Layer 5 of a small transformer language model trained on English Wikipedia (12 layers, counted from 0, width 128).
A neuron's activation on a vector x is SiLU(gate . x) times (in . x), where the dot is the dot product.

Input weights of the MLP neurons that the questions are about. A number n stands for n times 0.004.
n22 gate: 50 5 -1 5 27 -6 15 -22 36 -25 7 34 5 20 12 -38 -7 -9 15 -41 -13 -6 37 31 25 -4 -8 6 -38 12 19 -9 22 21 43 39 -19 41 -14 -24 11 4 11 -38 48 -34 -27 -41 -5 -10 8 -2 -8 -2 10 44 28 -25 -13 -7 -77 22 28 29 -13 21 -26 -1 -38 8 -24 -4 -6 -6 -54 24 26 32 48 11 -23 -21 4 -3 14 -24 75 21 -22 12 -2 -7 16 5 -14 -5 -2 23 21 45 -24 7 -35 71 0 29 -7 26 -2 -11 9 19 1 37 -22 -15 -30 21 52 -14 13 38 -2 -22 -13 -5 35 11
n71 gate: 45 -26 -32 -12 17 -3 14 -6 11 -51 45 2 -13 -25 34 8 0 -40 15 -57 18 -43 -46 0 50 -28 25 34 60 -31 -5 -70 0 32 -9 -1 -12 -11 -22 -22 20 25 -24 14 0 63 26 -10 14 -16 -35 2 -24 -21 -22 -44 -4 -11 9 -22 15 60 -27 3 27 -7 18 7 -56 17 9 15 8 18 -15 3 -7 33 -30 55 32 51 -8 60 -33 -3 -8 -53 -12 -53 51 -31 -20 3 -55 -17 8 -6 -8 5 11 -11 -4 10 4 -14 -59 45 1 56 -10 -15 -51 -12 -2 18 37 17 9 5 -12 -3 -35 6 5 33 31 -11
n121 gate: -5 3 -14 -2 45 13 19 -20 16 -30 69 -41 -46 7 25 -28 -21 -1 -7 -22 -5 24 42 17 36 13 41 -29 5 -2 25 -55 12 28 -55 21 33 32 -19 10 3 -13 -59 1 24 -5 22 -49 -52 40 -8 -14 -41 3 32 19 18 22 2 -4 8 5 -49 -8 41 61 37 22 -2 13 15 -16 -41 -2 -67 -4 1 15 -12 -27 22 19 -32 -29 -17 5 8 -2 20 41 -11 -49 0 -8 -1 -2 36 7 -29 -37 17 -37 30 17 18 -2 -33 8 -10 2 28 18 9 -43 22 15 -3 -4 -11 -9 3 18 65 -4 27 16 -3 35
n130 gate: 46 -24 31 10 26 -17 3 -71 -31 -16 -29 -12 -51 48 50 -25 35 -6 33 -21 16 -38 4 -18 -2 -35 -87 8 -13 -1 18 -5 -4 5 -17 33 -7 2 8 9 9 -2 -22 -60 4 35 35 16 -86 9 42 -12 3 -26 17 18 -29 29 15 31 44 -6 8 -13 17 19 41 51 -25 16 13 -11 -38 -3 14 24 -56 9 -1 -5 -29 18 -2 -17 0 7 19 19 52 14 -38 -21 7 -19 -10 -4 -3 -10 -21 13 -6 -54 -67 25 0 -20 -13 17 -54 -3 7 4 -6 -2 -14 -18 35 -28 1 -9 -12 21 -4 11 -32 -24 -6 45
n171 gate: -39 -39 17 -25 9 35 -16 -9 40 63 49 7 1 10 6 -49 -28 2 -1 22 -13 -12 40 -31 31 14 -2 -1 0 31 -25 -38 -25 -15 -25 -1 40 -28 3 -27 23 -10 44 -82 71 -15 26 -15 16 27 14 2 19 -30 -7 15 3 23 16 23 15 25 25 -52 79 19 -27 10 -15 6 -40 -21 -21 -23 27 -10 -3 -8 24 9 25 -9 20 -5 9 3 57 48 28 -47 -15 -3 39 24 -31 35 15 50 -43 1 30 11 21 3 5 -14 28 21 37 20 -22 18 -34 8 -1 36 -23 -40 -8 11 -18 19 -37 9 -61 30 47 -4
n186 gate: 37 -5 42 63 19 31 -12 45 -19 -27 42 -9 30 -16 -28 18 -54 3 16 7 15 -53 -18 41 -26 23 6 27 9 -14 50 -5 -3 15 -58 17 52 -47 -35 -13 19 -38 34 -25 49 -14 7 9 33 -53 -16 -44 -10 48 10 37 -1 12 12 -3 7 -23 -2 3 51 19 10 42 5 2 -44 40 -26 -13 -2 46 26 -1 -50 -23 26 -16 -13 38 -10 -24 -62 27 19 31 -36 15 31 0 -13 15 -7 2 17 5 -8 -45 17 38 40 -8 10 17 14 27 3 -14 16 23 -11 0 -18 -6 -8 -20 -14 9 -29 -37 -26 16 61 1
n225 gate: -18 6 36 -17 38 -11 8 0 -24 4 44 22 -7 1 -27 -39 -7 -27 10 -8 35 -38 2 18 28 25 20 3 44 28 -31 6 0 -7 -41 -12 -18 -17 -34 -10 -32 -12 17 3 53 36 43 -17 -10 -15 -7 -1 37 20 -13 -4 -41 2 -6 -14 12 3 11 -10 2 13 -38 -15 -2 -2 10 -13 -45 2 10 33 -17 34 24 -6 -14 40 -12 -5 68 40 46 24 29 7 22 -14 -14 27 -30 21 -27 20 29 -37 23 4 21 10 29 -14 -13 13 24 -22 35 11 7 26 -7 32 -19 16 -3 66 -21 -20 -23 -29 -26 11 18 12
n241 gate: 46 -63 -51 -42 -18 5 -3 -14 11 2 0 53 71 -8 17 3 -10 -19 12 -36 -20 11 22 -18 -59 6 25 10 4 15 -45 -6 -8 -42 39 -37 -7 -2 -3 5 8 -60 -43 -7 42 7 17 15 44 -28 20 29 33 35 -19 3 24 6 45 19 -22 -11 -5 -44 64 29 5 13 3 -1 -34 -31 24 -1 6 -23 21 -1 -10 41 -3 7 -35 0 -29 -46 -31 51 -9 -33 38 -9 16 11 -46 -39 12 -3 -3 -31 3 -24 19 1 30 -9 6 -42 16 4 -16 -65 -65 -2 -18 -64 1 -16 17 16 -11 -40 -33 -8 21 -31 -11 37
n323 gate: 22 -3 -10 2 14 35 -6 15 39 -7 -13 -7 -32 -47 -28 48 -41 -39 -35 -34 -3 17 -17 -47 -17 6 14 43 42 9 -31 2 -60 28 1 23 -41 -10 -63 -77 -16 -37 -24 -14 9 7 26 -21 -15 -10 38 -25 -3 5 17 0 33 44 29 -24 23 45 6 23 37 14 -12 -41 -36 31 1 -22 7 9 33 41 -54 -13 -49 -10 -35 -9 -16 39 33 -3 16 -29 -8 -17 -3 18 17 -10 1 15 28 19 -8 0 34 -40 13 -51 23 24 -55 -48 17 -32 -1 39 -9 34 26 16 -7 -22 3 -29 -27 -8 -24 -7 -41 -3 21 2
n339 gate: -34 -26 14 39 -12 -37 26 10 57 11 7 -11 11 -29 17 8 -33 22 -49 6 34 -22 26 -2 -14 21 -53 -23 1 14 -44 3 -15 -3 -56 -3 0 -30 8 -31 58 -52 -15 9 20 -10 33 -5 42 -15 27 -13 -30 -23 -17 2 56 20 29 51 28 13 52 -53 68 62 -20 -22 3 25 -15 67 -14 26 -1 -10 -10 52 10 27 -33 16 10 24 -3 10 -7 6 -24 -17 4 26 21 13 -34 -3 -13 3 0 -4 -3 -20 -19 -8 34 -13 -31 -22 -30 9 -35 -50 15 14 13 51 -79 21 17 -17 10 -27 14 3 5 69 -19 -27
n395 gate: -12 -37 5 -42 17 -50 25 -20 8 -25 -36 -24 -13 -32 -10 -10 30 -82 -18 33 15 -4 17 19 -27 -58 11 -4 27 27 -48 -10 -23 -52 -17 -27 14 -23 -9 35 14 42 -7 -5 3 19 29 48 4 18 30 -29 31 16 57 -32 27 -20 -5 -16 -6 -3 7 -23 -34 14 -6 -1 15 -14 -12 30 -11 -36 -29 -5 24 -8 -67 31 -15 20 25 10 15 -28 -21 8 22 -20 -8 -15 33 -52 26 34 14 37 21 -14 23 -30 -32 -4 12 16 13 -33 52 18 -2 -40 0 -70 -14 6 -27 -34 -47 -18 -8 -54 -40 9 -1 29 20 -27
n454 gate: 21 20 11 52 47 -4 -34 21 35 -5 37 -8 -18 48 1 40 23 34 -34 -4 -28 -6 4 -46 -12 -23 23 23 10 9 11 -33 22 16 34 -5 10 -11 -58 17 -23 -5 -28 -23 -5 22 25 -19 25 10 -1 12 15 30 58 43 9 -11 1 22 26 14 18 4 -9 23 -11 -6 -24 8 19 27 35 -13 26 2 35 -18 -2 33 12 -34 -10 -27 15 -2 30 -18 22 -2 -1 6 12 -13 4 -9 28 -27 8 4 26 14 17 -4 -36 -39 -14 60 58 8 29 26 14 3 -3 8 29 -23 39 54 -23 19 13 13 21 -32 -19 47
n459 gate: 22 -1 -23 -49 -1 -28 31 14 -11 -17 -25 -23 18 11 27 -2 4 14 28 38 10 24 -1 -34 -48 -47 0 46 44 10 48 -15 -20 -36 -11 8 -12 17 7 -44 65 -38 49 7 28 -9 -25 -39 -22 -6 -8 0 34 3 17 3 3 -22 -1 -15 26 -10 -38 8 13 18 3 -5 10 71 -24 22 29 -64 -3 22 -40 20 -40 -8 -11 20 23 31 -18 23 7 -45 4 7 -58 11 17 -58 -7 61 26 21 24 6 20 -29 -9 36 9 -10 -23 -4 -21 57 -8 -51 -21 25 -31 15 6 -30 -11 -18 -47 -8 -71 0 16 31 24 1
n485 gate: 8 1 19 5 -2 -14 -31 -3 11 -16 -53 8 8 6 -26 4 -1 -2 -1 9 33 -7 65 -18 -22 -5 8 10 25 20 -14 35 -20 15 39 26 35 10 4 -4 -41 -11 -11 -3 -23 16 8 -22 2 -26 -16 1 32 67 37 -22 -4 -4 -13 32 -20 8 -19 -37 3 21 -4 3 14 -1 -31 -36 11 -23 48 -19 -2 56 -53 43 -4 -18 -28 -25 41 19 -5 -71 -2 5 -18 -34 26 -38 -26 -18 -53 -23 24 -17 7 20 -26 -34 2 31 -45 -20 21 9 9 -36 -45 4 -23 -20 -1 -38 27 -1 16 -34 -9 -4 -12 -20 7 17
n490 gate: 4 -8 -14 11 -1 6 -3 6 19 -7 -17 18 15 -34 28 19 12 -15 0 -3 -25 1 36 -2 -45 30 -13 24 11 37 5 -10 -37 -14 -48 31 27 23 -33 47 -4 15 34 -3 18 -12 25 9 -3 21 -1 -26 -33 4 10 1 26 26 29 16 -5 -24 -31 -6 31 -27 24 -39 51 -4 -43 5 -32 18 -21 -20 -18 0 10 -33 31 -7 -14 -46 15 -27 18 -16 0 -3 -38 20 -11 -22 -10 -46 27 -37 -19 -20 5 15 51 -20 7 -3 26 -28 -3 31 -46 6 -13 33 -8 -15 -6 -25 14 -36 -38 24 36 35 1 5 -12 35
n22 in: -19 -31 -9 7 -19 -2 -10 9 9 -52 -8 -40 -4 -28 -4 58 -15 -49 31 -37 -4 29 7 38 -5 -6 -30 -12 29 5 -62 35 6 -35 -5 -12 -7 -22 15 2 30 44 15 -17 -23 -9 43 3 -24 -36 -5 18 3 -3 8 -5 -26 10 -42 -28 7 -31 17 -23 3 9 29 -40 -14 -8 7 22 -32 15 20 3 -43 -17 -5 -22 -16 7 20 -40 3 32 26 -4 17 13 -34 -4 -61 37 -21 -18 -38 37 -19 -7 -21 14 -12 17 -13 0 5 -9 -16 34 8 7 -10 21 10 31 1 -10 14 19 44 -4 10 42 2 -22 -33 26
n71 in: 17 25 -3 -46 4 -22 -9 -8 -40 15 56 -6 -21 26 20 -20 14 -3 -6 -9 13 42 17 -46 18 22 5 33 -8 13 14 13 4 57 -29 -15 -53 -9 19 -23 -23 30 32 18 31 -15 5 39 53 -1 0 -48 -59 22 16 6 -32 8 37 25 5 11 -34 25 -2 21 -7 41 -16 -17 -10 -5 72 -10 -27 -19 -5 -23 -6 12 17 0 33 -12 -17 23 -18 52 16 -4 -2 58 13 34 -23 11 -30 2 13 20 -14 -13 -14 16 16 -43 -28 10 19 -18 -40 -17 2 -13 -17 25 27 -60 -12 -5 12 2 -17 -22 -41 43 -20 -1
n121 in: -10 -25 -9 -1 28 -21 26 -34 6 19 34 -8 -17 -2 21 -21 0 -14 24 -1 13 0 19 -6 -17 52 -6 -34 10 14 10 -51 50 -4 -66 -20 -40 -19 13 -2 -42 42 2 -3 -5 -7 13 -12 23 40 46 -3 5 19 0 22 4 -2 22 34 -29 -31 -47 -11 10 -22 16 -23 -16 29 -16 8 36 -14 -40 6 2 0 32 -37 24 13 0 3 36 -13 20 7 -11 49 13 -23 -12 38 20 16 64 -30 8 -8 -21 13 17 51 -6 0 -17 -41 27 -5 21 -40 -31 -42 -7 -4 2 -11 -10 23 14 21 -12 4 54 4 -15 17
n130 in: -26 -20 2 -12 -19 5 19 7 16 26 6 18 51 -33 32 32 -9 36 7 9 22 2 -2 -14 29 22 -3 44 -21 -17 1 -10 -16 -9 31 72 30 27 64 9 -11 -37 11 47 49 -93 -40 8 -12 -17 -13 4 -2 -35 56 4 11 8 -2 -35 -69 0 21 12 13 -1 -12 -23 2 29 13 -16 -3 26 -20 2 13 30 -2 -26 -8 -32 -11 28 -11 25 21 -13 -5 -21 -18 1 38 3 -16 -22 -32 -35 10 -17 18 23 19 -17 33 26 -10 -31 6 26 -29 38 -14 -4 52 21 -22 17 -33 4 1 -23 24 -36 -15 -7 34 -21
n171 in: 1 0 -2 24 29 8 2 31 -6 -32 -18 8 20 -35 -25 -1 37 -40 -19 30 22 -14 29 -19 -21 25 -20 -34 14 19 -5 -19 52 -2 6 -2 -22 -38 -29 19 11 6 -18 8 22 -42 -22 16 14 30 -15 -3 -5 27 -21 7 -69 15 -2 28 15 22 -77 24 -19 6 19 -19 45 -37 -18 2 11 -46 -10 22 -6 1 4 41 15 6 -45 -24 7 -77 -26 -40 42 19 -2 36 -17 -23 -4 0 20 26 12 -4 25 7 -23 -61 -36 18 0 51 21 14 1 -47 -5 6 4 33 -24 -16 36 33 -4 -13 -10 19 -34 26 30 -59
n186 in: 5 -21 -18 12 19 4 -11 17 31 -8 25 9 -11 -71 13 1 -7 14 -6 21 -23 -3 -8 -10 9 -65 5 13 18 -4 6 -19 27 33 25 27 -36 8 -17 13 37 25 5 11 -52 11 1 22 23 42 -13 -9 -34 2 4 -15 10 4 -33 13 -9 44 17 -20 18 -23 16 -23 16 13 -16 -4 4 62 13 34 -53 -7 -39 -4 -47 -58 15 17 -18 -39 37 22 -13 -20 -33 46 33 -11 13 17 8 -18 -64 4 -17 -12 29 -1 4 1 40 -25 -3 -17 19 11 16 41 40 10 12 -14 -30 -20 42 41 -4 15 20 4 12 -11
n225 in: 38 41 14 1 -4 -32 7 10 34 16 46 -13 34 10 -15 39 37 -22 -66 -27 -5 32 -9 -1 -24 -15 17 40 16 -16 -13 -38 -4 11 -27 -39 7 30 -18 34 -3 -9 31 -6 9 10 26 8 -6 -32 5 31 10 24 -14 -26 -17 19 7 -13 18 48 -17 -7 18 -33 -12 10 -12 -17 -12 11 -13 8 4 7 -2 -5 -1 -16 17 14 46 -41 -7 29 -1 27 -12 5 23 -5 -9 9 -45 -3 -15 -43 -24 -8 -1 33 10 -27 -10 -2 32 -53 -7 26 12 -9 -44 -23 0 17 38 24 -17 -3 -4 -30 8 54 -15 -49 -58 12
n241 in: -5 9 -21 -20 -50 -24 39 1 -25 -47 -27 57 15 13 -6 53 28 -28 -8 -6 -2 -24 -3 -19 -28 -24 -17 6 -33 -35 -1 10 -1 -6 13 -33 -23 -9 -2 -27 31 -16 -42 -7 -30 7 -36 2 -7 32 -51 -40 -4 -5 -24 2 -16 22 -6 -11 14 48 12 -3 53 18 -18 31 21 57 16 -6 -17 -36 13 49 -11 2 -9 18 -27 -19 -11 33 -26 -50 15 12 7 28 -38 56 -45 -26 -6 -2 -17 -37 19 4 -19 2 23 44 -39 -21 -53 -56 -32 -58 3 -18 50 22 24 12 5 4 57 -28 -12 26 -20 -11 7 -17 -22 2
n323 in: -61 6 7 -12 -5 45 -14 26 -51 9 -23 -42 -25 -21 -36 -32 -4 65 -12 5 0 -29 -2 18 7 6 18 24 18 -12 8 -31 24 -9 -29 7 8 30 42 34 -10 18 -30 -27 29 -28 40 22 -21 -10 6 -18 5 1 -8 -52 -43 7 0 36 37 -12 -22 21 -14 3 -33 -1 11 -36 45 11 1 -59 -74 10 -29 2 -1 -17 12 12 35 2 17 55 -35 25 -25 -29 -6 8 -1 -38 -4 -23 12 -11 -15 -5 -20 38 -25 38 -34 45 -6 23 13 -7 -12 -11 32 -25 -33 -8 -12 -21 -6 -53 6 -22 -17 -33 1 5 -28 12
n339 in: 34 12 -40 0 23 51 -30 19 -1 -7 20 17 -12 11 14 0 -55 11 -11 21 32 43 1 29 20 16 46 -20 11 -10 20 2 -5 33 -37 -31 13 -45 -9 -53 37 28 8 -29 21 -2 -17 16 -12 -36 -4 -41 30 25 15 -5 18 -65 21 11 8 15 10 18 -2 28 10 -11 2 -25 -2 26 -5 9 -32 12 -39 -11 -7 28 -20 -2 -40 70 -28 20 25 2 27 36 2 25 14 -32 -13 -16 -39 -32 -7 23 -26 63 93 -21 -30 -1 -11 -6 -13 18 6 -7 22 -3 -42 -14 34 -49 -37 30 -7 -30 6 27 4 -12 -15 -30
n395 in: 30 -22 -22 10 16 16 13 -5 -51 -3 -5 45 -46 23 15 47 24 20 -18 61 43 -10 10 -9 10 -22 6 -17 -10 -27 0 -15 -23 17 2 -6 16 16 -4 -61 -6 16 -2 13 -43 -6 -34 -17 34 -20 34 9 -14 44 5 -1 36 -48 -74 -32 22 -2 -12 5 -35 8 27 -6 -15 57 -8 13 -7 10 -29 9 -16 43 -14 32 -39 22 24 -19 7 -28 -5 -66 -1 36 43 25 26 -14 25 8 -15 -39 -32 -58 12 10 -10 -19 -9 41 36 -4 5 -17 13 -10 -24 5 8 -27 -10 1 2 10 -38 15 15 -32 26 5 17 -2
n454 in: 30 -4 -18 28 -13 48 -3 3 8 23 35 21 -21 3 -24 29 -13 17 10 -15 -38 -20 -12 7 -14 -27 -35 1 -22 -12 -18 -13 -34 -9 7 -11 -19 40 -16 -62 -19 -14 17 6 16 -8 36 5 14 23 13 -26 -45 -26 12 -5 -8 27 44 -23 -47 -9 1 -43 11 -67 -7 8 23 -28 29 -3 -15 3 23 -18 -8 12 41 -3 -18 -4 20 2 8 -34 27 19 -16 -6 6 3 -13 -23 12 -14 -57 24 9 -28 12 0 6 -16 -33 49 2 15 -12 -37 -5 -3 -8 4 59 3 19 -19 -1 -16 -34 8 6 -25 10 -12 40 25
n459 in: 10 -30 0 18 2 2 9 -5 -26 39 17 7 32 49 24 -33 38 -22 4 12 -3 9 1 9 8 56 -34 -4 16 -16 -6 -43 -2 -41 -8 -34 -13 43 -39 -35 28 11 -26 7 -12 34 -32 49 13 17 -32 -60 20 8 -9 -7 -23 2 -20 28 19 10 -56 0 -48 42 -33 20 20 6 -29 26 28 -30 19 13 -22 -13 24 -36 34 -29 -6 -25 -22 -16 -14 10 49 28 -23 -18 39 -46 18 -49 -21 14 21 2 2 -24 -3 2 1 -1 71 26 -19 44 -12 76 -10 -2 -40 -8 -44 -42 1 -3 14 7 -55 -3 -35 -33 27 11
n485 in: 33 32 22 23 -7 -8 -13 5 4 -1 -9 6 24 -26 26 -8 -41 -17 -35 -1 -24 9 45 -1 -8 -35 6 -6 -11 -1 -47 -15 8 16 -12 28 -11 13 9 -1 -6 35 -6 -3 -14 -1 -24 1 -8 20 -16 -45 24 11 23 6 21 49 12 -3 57 -3 35 -3 -1 -15 -37 3 18 -30 22 42 -29 18 -3 -11 -15 33 2 8 -24 -19 27 -10 -24 -30 10 9 -38 -24 -29 8 -15 -36 22 -19 21 -8 34 22 42 -20 35 -17 -5 19 1 14 -30 -44 26 -28 37 -28 -2 12 -29 14 -32 27 46 11 4 -3 -4 1 1 -52
n490 in: 5 -27 4 -53 54 13 8 21 -3 -37 -11 -30 5 -31 6 -21 6 4 24 -3 -16 18 -36 -42 -66 18 3 25 2 0 1 5 -9 -37 -31 -23 48 -52 -10 18 1 -33 -19 -14 7 -18 -19 -8 -15 5 6 -41 7 7 39 13 -9 25 29 27 17 15 -8 -37 -3 1 3 9 15 4 17 24 -3 -30 -46 15 5 4 39 -15 -12 -4 31 -19 50 1 -25 17 3 12 -2 -1 -34 -3 -26 6 -5 16 -14 7 8 -21 5 -19 12 18 -28 6 63 -33 2 39 5 -14 28 3 -1 -46 -10 -28 43 -42 6 9 33 2 -1 10

Each question shows a token from some text and the vector x that enters the MLP there. A number n stands for n times 0.068.

" and": 19 63 -29 2 -2 0 7 7 2 -15 -25 13 -24 -11 4 -4 -30 4 -20 -6 -3 1 2 9 -4 26 -28 15 -9 8 30 12 1 -8 -4 -20 -7 -9 -5 1 5 -8 33 5 3 6 -8 10 -22 7 33 -14 33 -20 -7 5 22 -1 -6 4 7 22 -3 -14 -11 5 -20 -24 2 -14 17 14 -1 18 5 2 3 22 22 -11 -22 13 -10 -23 12 -5 18 -8 20 8 0 25 -8 -23 17 -2 -8 0 18 10 -4 10 4 -1 12 25 7 11 5 1 11 -18 14 3 7 -8 -5 -11 7 12 8 10 9 17 7 -10 -22 5
The three highest activations, in order: n339, n490, n22

"\n": 5 38 -35 -17 12 -1 -24 -4 8 3 8 -5 -1 -7 -16 -7 6 -13 -13 10 -9 -13 9 -16 -37 -13 -13 -4 0 -23 -18 7 -15 15 4 7 -10 -9 -14 0 18 3 4 0 -3 26 -11 22 -8 -26 1 -3 6 -1 0 -19 22 -5 -8 -2 7 6 5 -31 -9 9 -15 -2 1 16 18 -16 -4 -4 1 3 -14 -4 -11 11 -7 -12 10 10 8 -2 -1 9 -1 -9 4 -13 14 14 -2 -4 -5 12 -1 -6 10 44 -2 6 14 -2 -6 5 12 8 -3 0 -12 3 -4 -3 39 8 5 2 -2 4 3 -1 0 -3 17 -19
Which neuron fires most, and how strongly? n395, at about 0.66

"ard": 7 19 13 -18 -16 24 14 8 -12 9 -46 -30 -39 -12 -25 0 -31 -7 -7 -12 16 -2 1 26 17 -8 -16 4 10 0 2 21 -14 -6 9 -30 2 11 3 1 17 24 27 -1 8 -16 -5 -19 13 -12 -6 17 -24 12 29 1 -7 30 -15 -9 9 38 -2 49 -8 -10 8 -14 -12 1 5 -9 25 11 -10 22 -9 -20 8 28 -26 -26 9 17 12 7 -2 45 -7 -10 23 -7 27 5 -31 -11 28 0 -23 -8 -22 9 -15 7 15 -9 -22 5 -34 -15 32 -7 47 -11 -3 28 9 19 6 -52 13 -4 -19 -13 -18 -28 -3 -11
The two highest activations, in order: n323, n22

" Reg": -42 42 -2 19 -17 20 4 -18 20 -3 -2 -20 -19 -47 1 19 -16 -7 1 -9 -2 -23 3 44 4 3 -4 4 0 -3 -4 18 9 0 -12 23 -28 -10 25 9 2 47 -2 -28 17 -8 -1 27 41 -20 -2 -3 -6 -2 17 -15 13 -23 9 1 7 -8 -13 12 -38 17 -11 7 2 -28 2 -13 -20 -7 8 9 13 -6 12 -5 43 18 11 3 5 8 -8 0 -19 6 15 -5 16 -13 -4 -2 19 5 21 -16 -5 11 -5 -2 21 12 8 -14 11 16 -23 1 -4 13 -48 1 16 13 3 -18 6 3 29 -23 -32 -3 -28 -9
Which neuron lights up most? n241

".": -4 61 -35 -17 7 3 11 0 0 -4 17 5 13 -6 1 4 16 -13 -14 -29 -28 -3 9 -6 2 -26 -5 -6 16 -21 9 -3 10 -14 9 -4 -9 -21 -4 -18 39 19 8 11 -19 24 0 8 1 -23 1 12 -12 -12 13 21 9 -2 0 -23 3 -9 -1 11 -14 6 5 22 6 -16 40 9 -11 -6 2 19 -8 11 -7 10 13 16 28 -10 2 -31 19 -18 3 -25 -3 4 8 5 14 11 -9 7 10 -10 17 -4 12 0 -15 0 -1 15 6 -17 2 -15 -24 18 -5 6 -2 12 4 3 0 -1 4 4 21 3 -5 -8
The three highest activations, in order: n454, n395, n130

" of": -10 58 22 -10 -7 3 -4 -3 -19 -20 -16 -10 19 -48 1 -3 4 9 -27 15 1 21 -5 -14 -11 14 -21 14 -2 8 22 -10 27 -11 13 -11 20 14 27 14 -18 0 0 10 10 -33 -18 8 -4 -12 5 4 -11 -8 -2 10 5 -8 -11 5 11 3 -7 37 -14 6 -24 10 -9 3 -3 -2 -17 4 -30 5 13 8 11 -14 -29 2 -12 -2 14 12 -2 -3 -5 11 4 -6 -4 20 -25 -41 -17 16 0 15 8 -6 10 2 -10 -12 17 -6 -18 -10 23 5 -2 30 18 -6 10 -8 2 -30 -3 20 20 7 -19 35 -1 -21
The three highest activations, in order: n490, n454, n459

"9": 15 29 -5 16 26 11 10 -28 -15 -7 -18 6 -28 -27 0 -36 6 -11 -10 -8 17 -16 -37 -1 -8 -24 -4 -1 26 -15 10 4 0 39 27 -14 20 11 8 -29 -14 6 -9 -3 11 -5 -5 20 20 -22 -14 -1 4 12 -36 -12 -14 -10 1 -19 -9 4 7 20 -43 26 -24 1 8 -17 -5 -19 7 -16 11 -2 6 -3 -32 -3 4 20 16 -4 -8 -18 -24 19 -10 32 16 16 -8 26 25 27 -10 22 -19 29 -15 15 18 13 -3 -2 12 9 2 -7 -22 33 1 11 19 -2 -2 -7 -5 9 19 -22 -2 -15 13 5 -4 -26
Which neuron lights up most? n71

" the": -2 79 -19 5 12 -12 -1 9 -6 -7 -15 -5 8 -2 -25 -8 -9 0 -44 0 6 -3 4 -12 -4 13 -11 0 4 3 -19 -2 5 -2 3 4 9 18 -5 -1 4 -12 -6 7 -9 0 0 4 3 22 0 -3 -2 -9 5 14 1 25 7 4 -11 -13 0 -8 -28 -2 -9 13 -2 8 -1 -12 7 6 -19 -6 0 2 -15 -1 3 8 -1 7 4 -8 2 5 3 12 -12 0 9 -13 35 -13 -5 8 -3 10 0 -7 -7 -1 10 -4 -5 -2 -4 1 -5 -6 -7 1 -1 -4 11 6 -27 0 2 -10 -12 -9 6 11 -18 -6
The three highest activations, in order: n485, n22, n323

" ": -10 23 9 -1 -8 13 -7 19 3 -1 25 6 6 -22 -2 20 -17 -12 -13 6 -2 -33 -9 49 -14 -8 -10 -9 -9 -32 -19 3 21 10 3 -9 -7 1 -4 0 13 -7 -5 56 -27 3 -3 7 1 13 6 11 11 11 -3 24 5 -7 -8 -29 5 -1 -12 11 -33 -1 5 27 9 7 8 -11 -6 -14 3 8 -9 16 -19 17 15 -4 2 -14 10 -13 -10 -9 -17 -2 -1 36 7 0 6 19 0 9 6 -7 -4 37 3 0 4 -25 2 -1 18 -11 7 -15 -7 -7 9 13 -1 -2 9 0 -2 -16 -17 -7 -2 4 12 -25
The two highest activations, in order: n395, n186

" employ": -7 32 16 4 -10 40 16 27 16 -8 -1 6 -32 7 14 17 -15 27 -19 -3 16 0 -16 -8 -1 -4 19 -10 26 0 -20 21 20 -20 35 15 -7 -1 3 9 -29 7 21 18 -18 -21 3 13 9 -33 -1 -15 21 20 17 2 -6 7 27 21 1 23 1 48 10 -11 -18 19 5 -10 -25 -1 2 -1 14 -41 26 -19 -4 -14 19 25 24 8 -10 -15 -19 -14 -1 -12 15 10 21 -13 -16 -2 12 11 16 28 -15 17 29 26 -8 30 31 1 -25 -1 5 5 26 21 1 -32 9 -14 -10 -1 -6 14 17 11 13 15 -11 40
Which neuron lights up most? n454

"-": -4 65 -23 -21 9 8 -4 -5 10 19 6 -10 1 1 -6 -25 2 -13 5 17 27 -16 12 10 2 -8 19 -7 -11 -28 -13 -10 -2 -1 3 -2 -11 -3 16 8 -11 14 18 34 2 -23 -21 25 -6 5 15 1 11 8 -37 11 0 3 -9 2 1 -18 22 -45 18 0 -20 18 13 16 -12 6 -19 -4 14 -1 2 8 -17 -15 -7 -4 7 6 14 16 -4 5 -7 -13 6 -9 -2 -8 12 8 -12 24 -6 -11 -1 -9 13 -3 -4 4 -6 -5 2 -6 -2 -11 -10 5 8 10 22 -3 -9 8 3 -1 8 1 7 2 -2 -13
Which neuron fires most, and how strongly? n225, at about 0.73

"atre": -1 59 11 -11 9 10 3 26 6 10 4 13 10 -12 -3 -24 28 -32 -39 -1 -3 -2 0 -2 -2 -1 -2 -21 -5 -4 -1 -39 4 0 4 -11 -19 -10 1 7 -12 -11 -11 -3 -18 18 25 -16 -10 -11 24 -5 8 -10 -10 11 -10 0 -7 -13 -9 10 27 10 -31 -8 5 3 27 -10 -20 -8 2 -22 6 -21 -1 -17 -14 -13 6 -6 8 -14 14 16 -13 38 -22 4 -18 14 -11 0 6 -12 -23 12 -24 -37 11 27 5 -29 9 20 -23 18 3 -21 23 -14 -8 -29 1 18 -2 8 2 0 8 10 -18 -8 2 -16 -19 -9
Which neuron lights up most? n225

"0": 13 52 -23 -13 -2 4 14 14 -24 -26 1 7 -6 -28 -2 -7 27 -7 -8 8 -9 -12 -24 -12 0 15 -2 -1 11 -5 7 17 -5 -10 -2 -3 -27 -4 15 18 -12 -9 0 3 -29 -1 6 -6 5 -7 -27 -16 -26 -11 2 -8 -18 -6 30 -3 4 -1 15 2 -12 16 15 -13 -9 -29 -9 -18 -15 9 -12 22 23 -5 0 5 7 -10 14 2 1 1 8 -12 -17 21 -9 28 30 10 -11 -3 12 -22 -6 -3 -4 15 20 -20 -3 -9 14 18 7 33 12 54 5 18 48 -12 15 14 23 -13 6 -3 10 20 -10 20 -11 -5
Which neuron fires most, and how strongly? n490, at about 1.7

"st": 5 37 6 -4 16 23 23 10 -5 -24 6 21 -20 29 -9 6 35 -19 -17 -25 8 -15 1 28 3 16 23 8 -2 -11 -1 -20 31 -14 0 -12 -16 -20 0 -12 18 16 -7 -10 23 -16 25 3 8 -10 10 -23 -25 14 -12 16 -3 -10 4 -4 12 22 32 9 -21 -14 4 -17 -11 12 7 -10 9 27 -17 11 -19 -13 5 -37 19 -7 4 46 11 -1 -10 -8 10 15 23 9 -11 16 2 -37 -11 -14 -29 -4 1 -4 -24 14 -4 -6 -24 12 31 -9 4 33 37 -31 20 27 32 -4 -7 -9 -13 -11 13 8 -18 -5 8 -48
The two highest activations, in order: n71, n323